Layer 4 of a small transformer language model trained on English Wikipedia (15 layers, counted from 0, width 128). Numbers have three digits each and are written without spaces.
In attention head 1, each number of a token's query is one row of weights dot the token's vector x plus its bias. The head spreads its attention over the tokens so far by the softmax of query dot key.

Query weights of the head. A number n stands for (n - 500) times 0.00047.
q0 (bias -0.083): 411522504703647504376504275670468428696496601594348182552493374686485678370333511659559513673739582764428647639576454659504680646273762477596543403454403467366647397561536536578666288511551454666435471531372637111507601584581602638363500486372500389450641500331540482515452348474588579229458500396571448500086400416525471413556519578330401644556383485648577471627504594614609550745641
q1 (bias -0.080): 550554559527371042357264348531670309622600589763622389411375788715275540670508545409417481689422517537580574431559367508486372464347296790539710315683572422500471482390709446792463370397409354339446529409471572440402796699543637594481628417571399372372627330496686287554553791508654129545487364587564283455574508561658399228523610425456510297421590534403491520500690589411571333314521
q2 (bias 0.228): 347485352310594481515580715459402312500426509517776362386664489611392749523547633500380612360504317187599514429516478571639709380301550269322441583763669360508508582656507583610317481470892508511347595484594344385540552582657466472435535689467450368461397554637660482692327239326395561565461352550364489337568649513317455528279555525322287518397695416582634496425577543422697662402422
q3 (bias 0.068): 583442478611537617521630537418268452478397638421434426483395389369558531615690589519560424513426550351447588389610595695274356305075648481511622526670517443539443454675336453443228394664664645712391472500588430608554483515456401511442533531518491559452506712557703503572313199256648309491471287500336570443444403581461672568420592544479208500378586569778744514667469513610722496546441
q4 (bias -0.005): 373542406833522405462395263383390267702465435580614540734282504640496456469492393584723284682698565618418486595516544481470480533199581460560773468441519260726310447555444666511251356572500412690442572561652433225500519414468555583421796445259399344480639617435568630581439376289598341346390386402521428610573469391579549516504594562571225500404354484767734459544522446700765548623461
q5 (bias 0.165): 686500314464450627701508583459280395427704436330697512358458432508630314462461629457660336395504477380609403323500421751529660236368584437417603571719606451492653508465548578557453542545479461706409635544806478830493339496469554277306344482477742686613613500516530489420429507619533405546690496573514447357732648707314515641408329475434546493564079578376738383390435500276465641542380
q6 (bias 0.002): 482382482389584606693563507554279595471471443465333651574569511522522507557445354623620575388638722726589439718602625535662592655671572478589479437426552500306662584485330403475739529401611333614380592549345330267449376431467194648452474439513444631404510415741507752486504315384360575391478412456507550599703693447738507383266515493403444378468383387453386528548230407194583618569522
q7 (bias 0.017): 462517569504564421504523443422364392402360409578680391496635546439364520690547458834460643447517306571609675735551440541867696619784585302281164671496711483340317433556611331425801693232620513410427688482579500635253561419417167731530452596604511504500348516687434463589550377453372801469767642415504846483500727510451455563504474376287746535580560581289513366552452476268534313264254
q8 (bias 0.051): 477483381212591710520507486439494462264458327369622497494521483576741497646629480358406414328401570533555331424500616503482449493475738427490196624329599566692510553500584694566593507625415845468623566444356384507667600454548295510589520500492500574339446592451432368580376409557438671601463435529436562536507444557500718444450269393332452475530641418476503638452475314280412469579537
q9 (bias 0.187): 486359434459493532468587650496490563409550545374441311308622453380438607316650586309330551336407298369620412403427428426595674433578482395451391571700573557512582600438297652561287372464652582584707596523773329530493531523474718154648493695496663434607506527466560772391581521580507630557562526453408332329700568529247475687301349531570391566633688614412552802362517537485453563460401
q10 (bias -0.047): 621603585473524623748608507638448631484449457360464618563401563480590402366380589344718414605443682491512350705513506416500424608840577500576391672447555630573544476500357514297603678623319599639538513550377401427455281462467262596520477527449386531549517464564494645368346525604525651562432399425538646551511513543603397270399389379441593482519292496386461466427384670389452658520588
q11 (bias -0.154): 606679679603393248511380439164705567530663496532478647514447478508683353314333507439454474620370299561348607477530379394375323488635529569545617386365454514433504426381546468438459585395426489369484511504676663489300479539267644575562567493451506521639523528400461581313489852541521269553589817618620435377744343525536197535623410618628743449402468580481519321413695629548445281420575
q12 (bias -0.061): 360659564528361307355435450384686368414441454355601299572598680623481383596534500339333448576172459405599545439455249421378166460737567623557604722667532412404467590395607719639471597482476795404752361469645411454559375733401520603477481511595612575496523486465299158544645633627507341590508632526537438551607467559482406379510432262532648548507528586188489553466634383492384466348500
q13 (bias -0.037): 609703546567362445636406308532728412420449585520630573437555467446421726463492548500374724507400257681396571813515550642265774476610455414314416628565489696309419344519482516370667606485390554620480389539670649391348406656635315373534500539376448572654470375437752580248515529435452583555821619608538441448313309441383401409626473557358532804590390438439704341442339668565375380490393
q14 (bias 0.235): 330405273422518582496562729475381233684448611641604551535493538500367790708654466520460385436773360269594600551315511423375668389233519358465382677733624541603399674646313537553285362665784418394328481631656416598596482439531579492524647611481332453625343673708533584618355334377607500587512311510497451448681640517474615308383593378316252563394533365631628511433428433465680652438423
q15 (bias -0.064): 573555713538531500550520592520580556537450558592257326630503478443437444320310551366450513824446471471500459420448389439407341277560581573736614546541482449372659563354322607598382519693332763699683152412406532492431507692485444504595421598428391571624503633372600440323442618619777367411631515644543486511145346554529432364534511465486415574408783656560489426261353548661574508332721
q16 (bias 0.003): 667533622288390436479520527465483597640429611576485425395477442496551430213544554462618611678478649554503640676470414447324511464484569462364645368463528500441557558526137496258581456500550455616484471420368468199658714418410616552480507769388532514694467524362426707409296415445464522478548433392749303324508493586784557119442556552609535517315713535667552486511566493663731586394641
q17 (bias -0.213): 623818754761440313543370566479692528424268648413444418608478618500560394349202480500479723684285623473471541394613414419513235504642631699619666418276523473332746191399558547579451713575282652504487320409500742402287424589541374745507488496510455481577511221362612416624519388568663333539613613486471604492469377513554380538655601628612370617397569620403716340709439474794560586417658
q18 (bias 0.006): 245645691456524240425402629117561421354485495579504465464375597721423618359665602247316410511344368370492568518595331181477281333407496544412778606666557365574408604647459633289258448483547677657417483433768256526327426596531556395752565593500637426684500585320521628333592496288613209676674535396492357492609521244504446356655439480512428539347718611448842521637801663777616535403235
q19 (bias 0.080): 610548661432594426392500375493366335476272659489413507551578275536462411353476449371550448524432462578459713698388484633583571459448462486336520642581470415321432324542267533411404545622626521849678548522578517397383546599482413369515493555340464483556444383656657752462355313142517510383588423539428481425340685551735678554436707442607325582541627580584701490624487558549705436475423
q20 (bias -0.225): 519591512557347322589442516349607546462785398669400632504469421637595345474343515461429407594407504675302631488546251394558275533795485638543654570485402493496548524339529386504542626246234457380541545488671555555258518536248587461655519350458513620558751339405463482364729680710548379537757650470634609459630154372669415548718419471562610563357537572412353340484655612546633383538481
q21 (bias -0.194): 665571745685481325527547241419504641488459781647159601518471375590571417370424331467550643577539551881387582614588630634465488594320524422516565189395295445551601387532565360488583344601522463572389414562205592027396625559366435626599532556418352394476500530421527740611574469348496449256536468479468566453220323357627365513640665694668381587516706608717399428598447526712691362572516
q22 (bias 0.215): 440321171337491974441544521694311490565653236381465495388677569412610533664662569567615308274642530647770355546480739679872827602500535381428157577602562490597397823535365452505788354589709289548618706578270365639884395309439266352651322580640721739316375675573515442395363456576422884440302328444518556520693872455510781558268480335394747349619570459530362620402377273172450474541272
q23 (bias 0.092): 555423406704687576417536458544220417641593512516339383655544500477345528691407361351589324297663713424385407432493733554561451532140385600458457485492521373524475700590375508693508392598614252543556624477171382523677511374553456617487575427396372603474420538523679422592536496593363570344313350426396462587328540638482734461267643653468291388559556329721508543451328527590567477729474
q24 (bias -0.123): 693415543362500485398487375671617848480513509593382595395648554460601526388465442544508500617538620835585569640602613440615707575747593440480417436282318584521485409370594375511925422450390476268696466613086582236624541455556453488607366460585692474480674405309556444535599680719402752364437559476616622477380404566673462402547461467335706571531546590543115433576518648382559408394500
q25 (bias -0.368): 477546651768403377522475197500814780442448777481181711660370647530706380341367375322446560876343813798342452400465613539356054512488574714819760258272242635531663312361611389607468419816260565517617229399147666093575797543412694694653611462542391336430762489188478489489590583327489254133297477545542590613133040358884316205745564640859410500398574617628154621647489707923627429552709
q26 (bias 0.236): 688210504357632702342487534722302451504404486500647376354643341267222585540659492575496552217647380302622515546378629465451793605347460358463317579624604579535259573680504413488393484583816354558400631555555512645561523517661526401450459588367490334545196576623570543645480160435339778675525209535394638536366552482308555513354578485371378459532509434635690427729439575471427546625283
q27 (bias 0.278): 475636292524584672642584775403298256534481563398729386444449639553487728691565521482594410409492364139520432430448428574444605357292410367447636725832807471509496568509347675546296509475574544479426689451835232733444295595592383518298513484578396598627481456603488373504375392543692308645279522474512258508855623596242770581353496375285222586368523436387810561540504313340629583403413
q28 (bias 0.121): 339584537493500395504608523460462380648521504612627346575490333618548465420437740336419423624283266345527455523433282543278481234257551359481731682808585565401489625414365619420219392399503568712512409554684397708341401512281524323579418521433570585556550674388429440290327514441697404504724564596577278366553449504479543515544444455560527493449432640556876454428640599634611613490459
q29 (bias -0.141): 669692754490306422404346662594637541303450492291478481466549622436515462514390335432455449461646504646293435560500486370440262645704446560448637698578371650574482315551447418296600588543312672517649425500489615638609267589526544377610422366593418660626555428203482416155585595727610558482471588374480712396488277455422525508567456336335535660640367604382493458552379513518343563583640
q30 (bias 0.055): 238670422481500198369443643225442430635657331849492629443448616450423519609607572332475372701584548464519743592467592492353404255215386386237783550624543304290333603619414422644482406492615454328399532572520344517351652500479553820644653745460458418500500638496488660719536492402441346407578521419559466448473572564567551325575677454637456422456882439422579321329569466537871283304422
q31 (bias -0.126): 586663616377327247592496509284585483343439661576475638519556917665471562581562236500402614660440516492440673584442662254266244208487357577538694407596316601465612604488488333617314504561407361299394230410456516433381500705588598664409500465640276555492386392629619461361504659459636078441496708621552485601573459569759373233523496326429451613386784584521307551411504435430665323373633

Each question shows a short text with each token's key, already scaled and adjusted for position as the last token sees it. A number n stands for (n - 500) times 0.0033.

Then comes the last token's vector x. A number n stands for (n - 500) times 0.023.

0 " b": 744583232470674353372290369371582669535581255722687693494619704742237455671864223248517690452666
1 "oth": 775600202513633372449296388333617641524562222736646737472575686720252472683881192242459727368694
2 " play": 758532218491652306430314379343605653518551244725671707491645665760253459662897216224465690408656
3 "s": 739564197474610298438332407309614662514554196745669753485560696763242457717918184218435697432677
4 " and": 772569223459640308443337387335593642519524215714671736465581708743245477710871200250428681420638
5 " m": 756579266485636329433302373376565638505530272727659670491589671743276503679874239231468657482665
6 "us": 755583224465638308438284372374580670487558239751671708507564683755244481693895189241452680472676
7 "ical": 754542212454632337470263357359613667467548245742708704449585687748262488701889173243446696439662
8 "s": 737599194443612311440321368305586682496559203742657739456556712761244476712911180219418691463692
x: 532566541493506509487486501513496509562530379537474474524464500488518485500509485518581373476485508481480470506130524480522557497516448524516511479460472481484477546469497513532482543459536492518565542535490495481522483531484500508509527486360521495474496487496470511524501520549494504521465504504556495573552528608502528527472528508550583455477473320490480496527537495451480523459458
Which token does the last token look at most? 5 " m"

0 " Y": 748582237449669315368281373378582667526603254718682700501625703749223460676875228231506694445657
1 "o": 778557217463612275376303371378572692533580192737688763551609729755201406707899165210471712404658
2 " |": 779555212432607283419315390339577657501589196701654711473576708750266457739892212193417734385650
3 " ": 785577264469638318436322372360563673521568224715680729517579695768238454702878199228456690454670
4 " |": 767554227442613307439313394349565646479551211683647687453557694738300498728870224216398710410632
5 "\n": 766575241477635348431300362369576637481553238707643707464582678722286484682855221260447689412638
6 "|": 745527230439580323439319417385572636499542215704634678450594685716326498714852224233438710380621
7 " 11": 759572249464643322461336376353572661512550224679668696479610683744281500682861201242442681462670
8 " |": 755544215438607302450339411338567646496539221676649674449560696737322508729865227210395705426628
x: 534515528486513533512432463499427501549534434509486489516477491486502502519503505492538384480486480503484516477094532531488513526484492540478547509480511510516475522471488538510495480527580501512580505494497486496514492472480509494514556515316496521515503520500488511496504460533551481554497482530552492490537526625475502520455489485457530495509443351494542500486471525498493537516511
Which token does the last token look at most? 5 "\n"

0 " h": 760584232461692347387275369365586676514585252719694704479610706748228470673870208242509686458665
1 "um": 783550216474652303468304361368581680523541201744669725531571735781241450688915153205479673432685
2 "an": 802593194492659287443292345326587657493559195736656742468592725785218469714943148207428710420710
3 " p": 771556245513664326425304363342590648519541240755676736486603679740238485662892210241479704472686
4 "en": 809598213513700330441272375321574641494522225716653713463566683776257511690928177230455681453691
5 "is": 806571214475659312443298377342568679493584211758648732473587709790226459711932147214458708430693
6 ";": 786562206441628299453325355346577648466567219707682720453599722761259481732894216214399722417651
7 " |": 769563211425608298449321391333565646477554212685649686425557703745306499743886221200383708421644
8 " T": 733586257469635319380292361370552680508560276727663707489575702737222482655872230251478674482667
x: 528534484466504443487434482522504510565524427517489502524492496499506517463484506497566419477495490501493503482107478508507532477504489535478531483479460518490510489454514547500490452462567466522568501530510505496513498509409529493486591527363517531520501510477474519474507500505504484531465488599491501504514518592483505524522471505518563486505466346478515526469586535499515507488504
Which token does the last token look at most? 0 " h"

0 "ed": 763596214452678312381277358360577676512570239724703708469621709775231474687886211214493689443667
1 " in": 762602251472646300419311368353547654520534230736662750472586686752238469675885190251431697446684
2 " the": 795584236482665336482301361335583632478522252712666714434595691746282521686871198252448685425674
3 " D": 745584234502659319388273357352559680507581243723666734539597693758216486665886213259471718468670
4 "ep": 763576232476629311386286384363587679539570215768689734517594677726236473664892203235523719439643
5 "art": 770579201465650321394327327349581686504606225730674720515608718749242443698887202216496730448629
6 "ment": 759555188448632319439344316314599684479587212735690740496598736775247423699895191193490703425656
7 " of": 740605222446613287422314364321589671553542223761671761455568714734227464692903176248435709455680
8 " The": 769606213466662331442299358334574654506545255713654713454586710739260497672877214235458692434652
x: 498546532478510484535431526499477516510540431570485523522551506486498500488497475500520459468489465481484525476096508507481524483502532521513525483514493520531505496506474525501480492494564534503595484478502489533500479505412552440498515531357511543533474500448477502484580519543511500533498506552495508495488521653477512518465509449497542508521472368499489497463558515473514474471526
Which token does the last token look at most? 4 "ep"

0 "2": 779593223435673294404292358364578677518575227720695694467621712782241481713902217196472702463675
1 " |": 793555196447607277443325371326570651472573192711656710429575714774276486762910203178394723410665
2 " E": 753605251485640341388324331370542698516565223714657727531580716746220458660869204253495685466665
3 "N": 769599235482654305425294339375557703504586222724661743574605755775192464668907176215494710472705
4 "S": 786588213466665310404310323341580699515604214731629765531564752756188473670891171229490728464692
5 "M": 777615216477655297411299313346558701527586227745652738565579762777201444683910173206508706480708
6 "U": 794633205485690302412266294341570709527557208731651762569593756785186463664927170219515716444690
7 "S": 783607202456655301399321307327576705526611212732619776527568767757173452675899161226492731468701
8 "G": 769593198474663315402306316324562709522582221723635763543590776760172425664907163218502715464695
x: 483513554508523481490409516537484488566588431545512500510498498510460491447515474453478399498475468469461487472093451485508533471490509537517544485486524498535444538544497536492477488464547454511600504515541482498486474506484515512487602539369526502541498531499475516499583527508493466531513532547490512508573539538503500519503519460490542502471481370472489498466572524480518527479469
Which token does the last token look at most? 2 " E"

0 "O": 754577230435659315376283347388578685538589239726697700504628715756227464691873216227511715457650
1 ".": 834574264508707285455347354346573630465567260704690703508625676794278502694882237221468678475641
2 " |": 776555223445613290448338392337565650485563212686667690459569698753304489743880218208402714422644
3 " ": 782582276478643327452333371362549668505556246706686712509570686764258475697864209243454675480673
4 " |": 761553238454618316452325396351554641468535228670649671450550685731324519722856234234396697433626
5 "\n": 761572250481637354438308366372568634474547251699644697462577671715301495676843230272449681425631
6 "|": 741529238440578327444324417387566634491541227697638669449587680709335505711842233241440703391619
7 " 17": 751600257472649320461361377352556660509545240668656668492598691743296507681851209248442676488679
8 " |": 753543219442606309459350413337565642488539227670648668444557692733334515728855232217395699433625
x: 530525529487516532517431462503426503551530431509480490510476494486502509518506506491547384480485484504486521470099531535480509521484487538483544516487511515523469518470489539512494473522576498507577508494498483488521490470484502497519549512314494524515499524501491504494506462534551485554502483530559491486535533620470504522453497486452529492508438356493544497486469517505494532518511
Which token does the last token look at most, and with what share of its attention? 5 "\n", with about 30%

0 ".": 801580236461697293413294370370580643485572252710699679453637673784267523705891245206467678472647
1 " B": 754577229511650322411322343339571674516555249724683723525600705752218457665880211251486684465685
2 "ased": 748552229499671334424276362344610667471537250717698718512577665759246472647886216241488671396675
3 " on": 735584224486636304422305367359563693510531229734692743519602693759232464665877202257455693415677
4 " their": 769578214471659329478296362336593657486524257706680700473600698750262501668869192242464681417675
5 " d": 749566249503654334413271393353569650515532255718673715511597663742252521665869225270454697482654
6 "ist": 772554230485675361453263385340600670466540250709679680463589658738296516694885218250466679431645
7 "rib": 736529249495617344443302385381586666527543247749673702492599694744268473662872193253513676453646
8 "ut": 761565206478630338448314362351587689490559225742646718454594728762254476702890177241482691422658
x: 488489496475512475501403503539478508541524426522494487525454492474486528519504488513605380498502501486508549511084478481487510498499478519503494538465456527510490539495519531493528539448504434493565533513508497535507479462463548528426525519349532514493502499495482469514517476524511530516509536519537497537507547606486549504526542466527638457490451356490495509493546481466487492496534
Which token does the last token look at most? 6 "ist"

0 "ee": 759596226429674310373305350378566688529596240720700694480625717768240459701878214209497699464655
1 " in": 758599247469650295424321379351551657535534226739661750480588696759245466678889179246426702449687
2 " M": 746590239487639322414329356361556680508590245730656708526592721768247466680878218228477689468678
3 "y": 763577235448637334397326350371559694540555212711664746532581731720238433683848175269494706433651
4 " B": 737584231498654340395314329347568693529563248724664722542595731736208440647864204265501698464674
5 "on": 777617230477668318392288373345569686547550230714652741554550740743225466683899181240487709449662
6 "n": 779618239480651315402309380321542704528578215726691765536606726770182436682904183218496702465685
7 "et": 782564211449651295391337369339574684547574208736662758486572722751235432699897175205472715427645
8 " |": 759566210416613307423339389324566667502586214681641691451569716731288461728880216210415733415650
x: 521522547498482509521426473460425502516535445538511484519466488513511504507511512475501387495481513496477487491100530498500507458493487545508551510469511505523491549475501522502469501506583507505556501504492506515489503488465481504496550516318508501525497519478500513486524466547555493544495475530545483495535531624496492532432481463491541490510479361494550500493510502471510544494546
Which token does the last token look at most? 4 " B"

0 " |": 762567217425634299392294389366566661503586226697674671443601706753273494732879239198455712439645
1 " Ar": 779564261518697361419312340362579669468578242697653714528633679752247504635837246268508688450631
2 "t": 764587267503648312400303350364561667500540245743704742523586689752240470689882206250494683480655
3 "ist": 787556248485662343441300369345595668482591246726687703495619674757276465707889216235501694432662
4 "(": 772551260436611308421363336410529671533588221706657710508619721766253414707862239211477698406621
5 "s": 744614238451611311414338367339567682517573217736686740509579708753244467701881192244469683494681
6 ")": 775556223420637296449367346361551659498565223702686712490585714768279443728873202196438680467629
7 " |": 765558218424598304449347395331569644482565206678646691425566698741313484747879224204385707420634
8 " F": 728575240464642331410325351359561687526562248700644717498614698730240470642852219269477678457657
x: 516482505484468480525416485529473531551568461546479503515478481460509507456499506473537412486498473490519509490108480504500520485498501519503523507483440510496507512475489520494489482480553469540578535523520490499517500480446490535499542533304515519485490504471518541504505484502478483545502514587475514505486532626476516547525442490472553497506473370518510506480565533503527488457504
Which token does the last token look at most, and with what share of its attention? 1 " Ar", with about 30%

0 " of": 760606219440654312398279367360589664528564234747700717450612710754232482696883207224475695448675
1 " O": 759575239491632334403336338372576693523595219742686734523606698757228441673861210252515717432652
2 "l": 779615261504638357406313363354554685513585205741677733502615695748232459675871200240528667464646
3 "iv": 768568238482666280448329383338603688475599230758704733527634734784254468694897183210504690484667
4 "ia": 774575194435609281426372371336577705525605171762672752508579751770216402718909145184465714450683
5 " New": 733600224470642331441311354354592655521577233717663717503593686743263477670867222244469708430653
6 "ton": 769602161466629313424334365280581673518592202731641743465589734761229466707908174203450735426687
7 "-": 778562225451617313426345372343569696543588190739645764475604734762215438700893188219470728424665
8 "J": 752586199457641329419336368328577677541606217711623722498612740737239471687877196226479704447676
x: 503578508488512487530395457521459485503571430553516505517541504525487470491519501467534440496505475479471465504104496496505491467483511552522527462502518477540474507538490542500495526462564489502519504511509492499478486504488486518540611545349506516533481500494463546501504513502464470527548475554479527515575515597519514519506487466468548506484465331508525472476556499461534489464476
Which two tokens does the last token look at most, in order? 2 "l", 5 " New"

0 "and": 769603211435670314367266364361581684530593234727697703469625720759226468700892213216491716448664
1 " |": 782554205437609284428321393329576651488584191699656706448573713751272466750902212193412733398651
2 " ": 791580264481643321441324367353559668507567226715681729508573696772236459705883200231455686463677
3 " |": 771552224453615306446318395342563640470548208682646689444552697740301501734877222217395708416635
4 "\n": 771573241486641347435304359364576634473553239708645710462581678726284485682860220262449687419640
5 "|": 749529230444580321442322415381571635494545216705636681450592687718324498715856223235440709384626
6 " 6": 757587260479655328448329375353564659500554238678668689479599681745279504688868217250439674473673
7 " |": 757544218444606305451341412337565643491539220673651675451557693734322508728862229217397704427628
8 " L": 732609253501631342408297367363542664503562254706638698516574678716240509647844237272476687484667
x: 497533527490524508533466445531503483535549432531489507522461495486480539491514509504585382460492445505481511463098491481469514534501516507507503502460458557517512505502481477507473474497568519528553517517513475487519489513424515502524572519288476533487485505467517516472471505508498482537492473570496509516525509592496497516513492473486535513517462371537519504478574527519531490483495
Which two tokens does the last token look at most, in order? 8 " L", 0 "and"

0 " I": 760603231449682327379285347369583688533595227727687715509631718763214452673876203233513703446671
1 "I": 774605218475684324421299314338586714534571187729678780572594740764181425656904148237499724448686
2 ";": 782547224441619290435347360356577663482594219708691721504604727758264462727868227217427738408643
3 " t": 759564277488630329406308386377569654519539268736672701482589682737249481670868226256476667482671
4 "rans": 762563255464638350425272416385570671524550218717654695486549666740281495677873188260485670432634
5 "c": 746586249516662332421297367349545674485505230720678728527581722759240474688899195232463673497661
6 "ri": 764575225483617328448315380356578696515530199743659738492586740767238452702926171207480654451653
7 "pt": 767585205494645341441311367327579677484571228753675719443580716774250464710912178212454701447697
8 "ion": 767564185451598286470336365303594640494562210745662737454570718785276461743926170190418708457694
x: 509537503496515509458433495506467509554543412507517508487503512512552477480492509498561445503519469473473485448109438498519536499515533552507503478414473501542473599519488522533482541472514482496606492507480490520529483473478523489529567523361517491528525513490467496537517530526506507527462494530545509476520544594491522528468524498520589457470483339513466507500513511430531534439502
Which token does the last token look at most? 4 "rans"

0 "ast": 751600212437659316379268360364584682530576247728701695462618712756238468697888209227495705449674
1 "est": 797555202477637349440305348335582680501594204726681744445605710775236426717906163224476718402685
2 " tr": 773572256519657380402328368343584664511564227732648715478607684745228468667870228244502659451640
3 "ack": 765557203483654305447331365315609660517528196730674745472606685763253463689915187210444686425650
4 " is": 773584204454654344462347351300586671494567220708661735449590698747244442680865196233447696404664
5 " \"": 770545237475685340427319361372556663501536240703646710490594704755252479661852233231462680428614
6 "E": 717574242449629358409324365391565694532544223693652720541574724707250470652843201260491690463633
7 "ver": 733585231437625343438355350371569696544546232730683713516575746731261462676843188235499700467662
8 "y": 746570222420628338419361361356562701551555215706653733498581745720265437691847175252478700455644
x: 504522535451518475522430525501452554528535422535520492541470515470507494490453501506497438482481459523496515458097474490484507489513491531474520510497513484518444506462498535525470556476553475506573529522511466489492488465462476540536565493339506535605473514468463536521547478507445522548502507520548515516495524590490526529531534498499546508509464336506502518461514545487478494475501
Which token does the last token look at most, and with what share of its attention? 6 "E", with about 30%

0 "ess": 770612217435667307385276361363569686532602244733697689470622717776233467706892207218497687453676
1 "ion": 790564189462606274439310353330604648500606204764698749489600725801254453745926163189455724429697
2 ".": 833573240495688283448339345337577618453580238709674716459637669798270495713903237207437678452647
3 " W": 758605214478651284418313340335562672493584237722671730521609690780217471672902219222457681466676
4 "h": 760605240481632350408302374370570704516565212721687734512591719725233431698862185243502677434660
5 "ile": 763603218456612327403333365362575668569533189723632748532563749731220422678885167223496698412658
6 " stud": 750577247508679396441312387308613663508527247715654712479604680725277503633853224283488671438631
7 "y": 759535192445638321448353371333587687524525181713654755459592725755261438723904157220437700429652
8 "ing": 739558197446616322448343362313598669521518189730674759429564708759254433716916163212414690441669
x: 512535508489514491491477515504467532546566426526504521545480512481555532467472517474561429499496475477506476493085499488518565524495483513470506432469487499529448574476491513517510500494499476498607533523500488495508484461493483489482563506351522513525514530519416493480531544514470518538494494517572489512499530611500497564455486473501603504510487349499481513529489522417466544500498
Which token does the last token look at most, and with what share of its attention? 6 " stud", with about 50%

0 "ium": 768589215428648296392298348368562690517589232736714695469626723784236458721898209185485699471682
1 ";": 788551213451617295450346357350579652473592213714696727463610729771260470742887218211415731419653
2 " c": 766555269501651332422326363367550662489542263718679704495593697752248479669873214251466674514690
3 "art": 763550219477649342427321346367577657483557241712668696488594693744277475689880221231464710452624
4 "il": 770574225484648322439323370334561676509531198726656730473580726757257470691905161227459705468670
5 "age": 769511175452626307466366329316603671490570195732682749467606734776247429718911156196441729441696
6 " t": 755565260483628325413316388356565654520532266729664703455578689739240473676891224245463666492675
7 "iss": 754614230455640337450311394336566658489558230687646685462540694749264476701901213221432651450665
8 "ue": 747573183442614321437318351342574694503525194715674718474555723770246414710922165190448662434659
x: 532533498513547490520487521457502518585557420470540494509493484507535487414520515494508383496515465462508491486091479497539526533535515530542514471406468513505478544521457518517472521486518492495632537478492500505512501456438535494473529501377531498531484518536448517525544503502493539542491499509523486475484544585495488550470539484532563475494473339496474507496533511455465529484528
Which token does the last token look at most, and with what share of its attention? 3 "art", with about 20%

0 "bum": 764584218440679319389275345369590686522569236728704707474637716773233470692888219204494702439658
1 " cont": 777563258486663349448308387349603628525539244728644707457580654749285488679884210248467656428640
2 "ain": 788539208479636336509365358344606636492553192720624754438601695762272454685877158248424712394655
3 "s": 751575204470612310460357379308589667499558183743661757459575707783255466724914169221420694458688
4 " 2": 761603227473643295456304354329586663511535219716665717484590709771243493700918198230434690451693
5 " c": 757557262491651328418321368366552668505533260712667702504590703747243474664876208248467680504685
6 "over": 752584198494631351438298353353602639517510226729645735502563701728264505663885196261465727437670
7 " s": 761586268483663351427326372346557668499538253703649707487581678733253492663853231264464671489663
8 "ong": 739635244460631341425253362370547646522477221713660711464564663722250484675895213264443650425652
x: 519505496505556509552481543534502538604529421533468496568517496507457529491455532482546406488522464493500489507124500472494555488499431548518491443430471518478471496484479510525487515514511470496570498499490531527505481475441499527468610484371479521500480526555495534489532539527456514522507455512512537486493517669476493517500508518498558522505470335510496496521487536453459506464541
Which token does the last token look at most? 1 " cont"

0 " other": 768617209438676329394261356355589674520569244731703706458616716761232483691891206214487700439680
1 " D": 756583222506660311388267354340571682510592232734668750540603704772196472671907199246473724453679
2 "anc": 763574235513678306409289361340592660494564255726684713548595707753228480664900207253500708467650
3 "em": 793591217487637328402313356341572677520595208740663728525568727766258455716902190200524697432655
4 "an": 791627193480658279410322332309577680516589206729654744490596742773206442713935147218455717449708
5 "ia": 782586177434607264418365353316573711531608170765662764508573765779196394722931133177459721447698
6 " al": 767587260488682371434338371351558700500579228705639702491629699756272463661836206265484668453644
7 "bum": 746575217465656317459338326340599674510550219733665731490635709773260468674890211208463685449657
8 "s": 729607206431602293440366386311584688534571198742661743480577721768255457721903172213429692486692
x: 533557540481490528465486483503467505543532385532492485536459510481523485496512499534558370493481481494490495496138503482520555523516468521471514481467478474473450551447492554536517551477549492512603559528494497481508464524464489511519523504357520509510499500509467520516484520542482498524482486500584501548566530607526522519473510492517578461484496349483487495510544488432491484449458
Which token does the last token look at most? 6 " al"

0 "a": 770594219440661298376299360364575680532588233732700704482616726767226456699885202210504692468672
1 "\n": 789562221474634326437317363345606644488585212728674734465596690750266456709886204228447707404660
2 "|": 771526215445588305440326405366585648501566195722656704456603696743304477732881205210441726373640
3 " B": 741575237503643335409328349353572681526555249722676713530604710739234454657861214258489684471671
4 "io": 762535220470612318393325397354591676537555218742687741539577706722229446678875195230488725429642
5 "G": 758550200478658331408315369337586697525577222711654745537595746749206446661894188218490714451677
6 "P": 760571209480652309388293347340592686559563222741663761546586725735202451659910196219513742453678
7 "S": 773583201454655313398321343326592707536598215721636764527559753743184456669898176225494731461690
8 " |": 766568213422615308416329383326565676506571222681650690472553719723277460716871221219429732414646
x: 521511557492488521497444497475434508528519461530505484513465500495489495505502506463506365488477498494478489469101531500491517469483486549528557508482509509511485544475491510510465485524581509516577489497494497505502495493476492503501556524318502521526511538489498505494526467552550482557502478534536487504536521613489500513441489453478537494505455359498545498489503517483499553508536
Which token does the last token look at most? 3 " B"

0 "c": 756606239460693323366283362360561688527572254715698700508615721766225464684886217222512690487662
1 "el": 795583205486656332413324340327578696510581160742695770484619704785216442706907161210494707446659
2 "and": 799592183474648290416337366294590664529611189737674769480627720783227437726928171214452748435690
3 " |": 776559201428612284431342393316575656498592198697656708442578713750278460748903205196411737415662
4 " ": 785586259468645318441334370347558674517568228715686728502575699771240459707887193229453690476682
5 " |": 764558225439615307445328398340563645479552216680650684442555698735310500732873221221396712428639
6 "\n": 764577246477639351432309364367571636481552246704647703462580678718293487679851224266450687427637
7 "|": 742532235436580326438324417386566637499543223700638673451589685711330499711847228240442707392623
8 " 6": 749589266472654333446329379358561660505550246674668680479597679736287507683860222256441672479669
x: 505544492471508505511461422557490494544533451543471492528519496538516496514486459470524408469482463499511526502119516512469545488491507530506518518486470498520487504465488548504492478496607514510559523501504480467516518480445502514494613494279471530505477533491478512505498520503464502523478490546547517482494511589507516526491474503453535511503481350506497508476532508507512525484565
Which token does the last token look at most, and with what share of its attention? 8 " 6", with about 20%

0 " (": 773569249430653314385327354397556676527598236716695691483636707769241456703861247216488696446642
1 "20": 773568257468643288480345352375581644481556219708703708503616691777292458710887200211441689454690
2 "17": 804591198468657288481347345319587674503573181715690736490612727800260460735924154193426710445710
3 "–": 796545238456609269444354366374574652508577192756664737468631691793256472730923224177425713437656
4 "20": 781580216461653265487368334337572660494558201722690726481626722806282453730925167183427700471710
5 "18": 796606190469664283483363338292573674500583197717669727467611726807268467743931153192421710469724
6 "),": 783562204450636300477379360325575640486568220730673732454603706777272475717870207201415703443654
7 " one": 756559239448637344463314368366604651510555261700671670454602676731323489697847203252436691433673
8 " of": 726573223465598303450305383342595652538491239759657729429559689728278516688884191249407685450666
x: 551517481487512505517449498535510492515536432525493514529487515464520560487498489502530385476491477497497504491091526489524520549487456494445494468484454540505483599471486529521499477507524477502568497514510509522509482532489557461532519492323502544512463540489506517494519512493507534537484480542528524514506519629448519554427484500492579518504464345525498498479473533493487461526471
Which token does the last token look at most, and with what share of its attention? 7 " one", with about 60%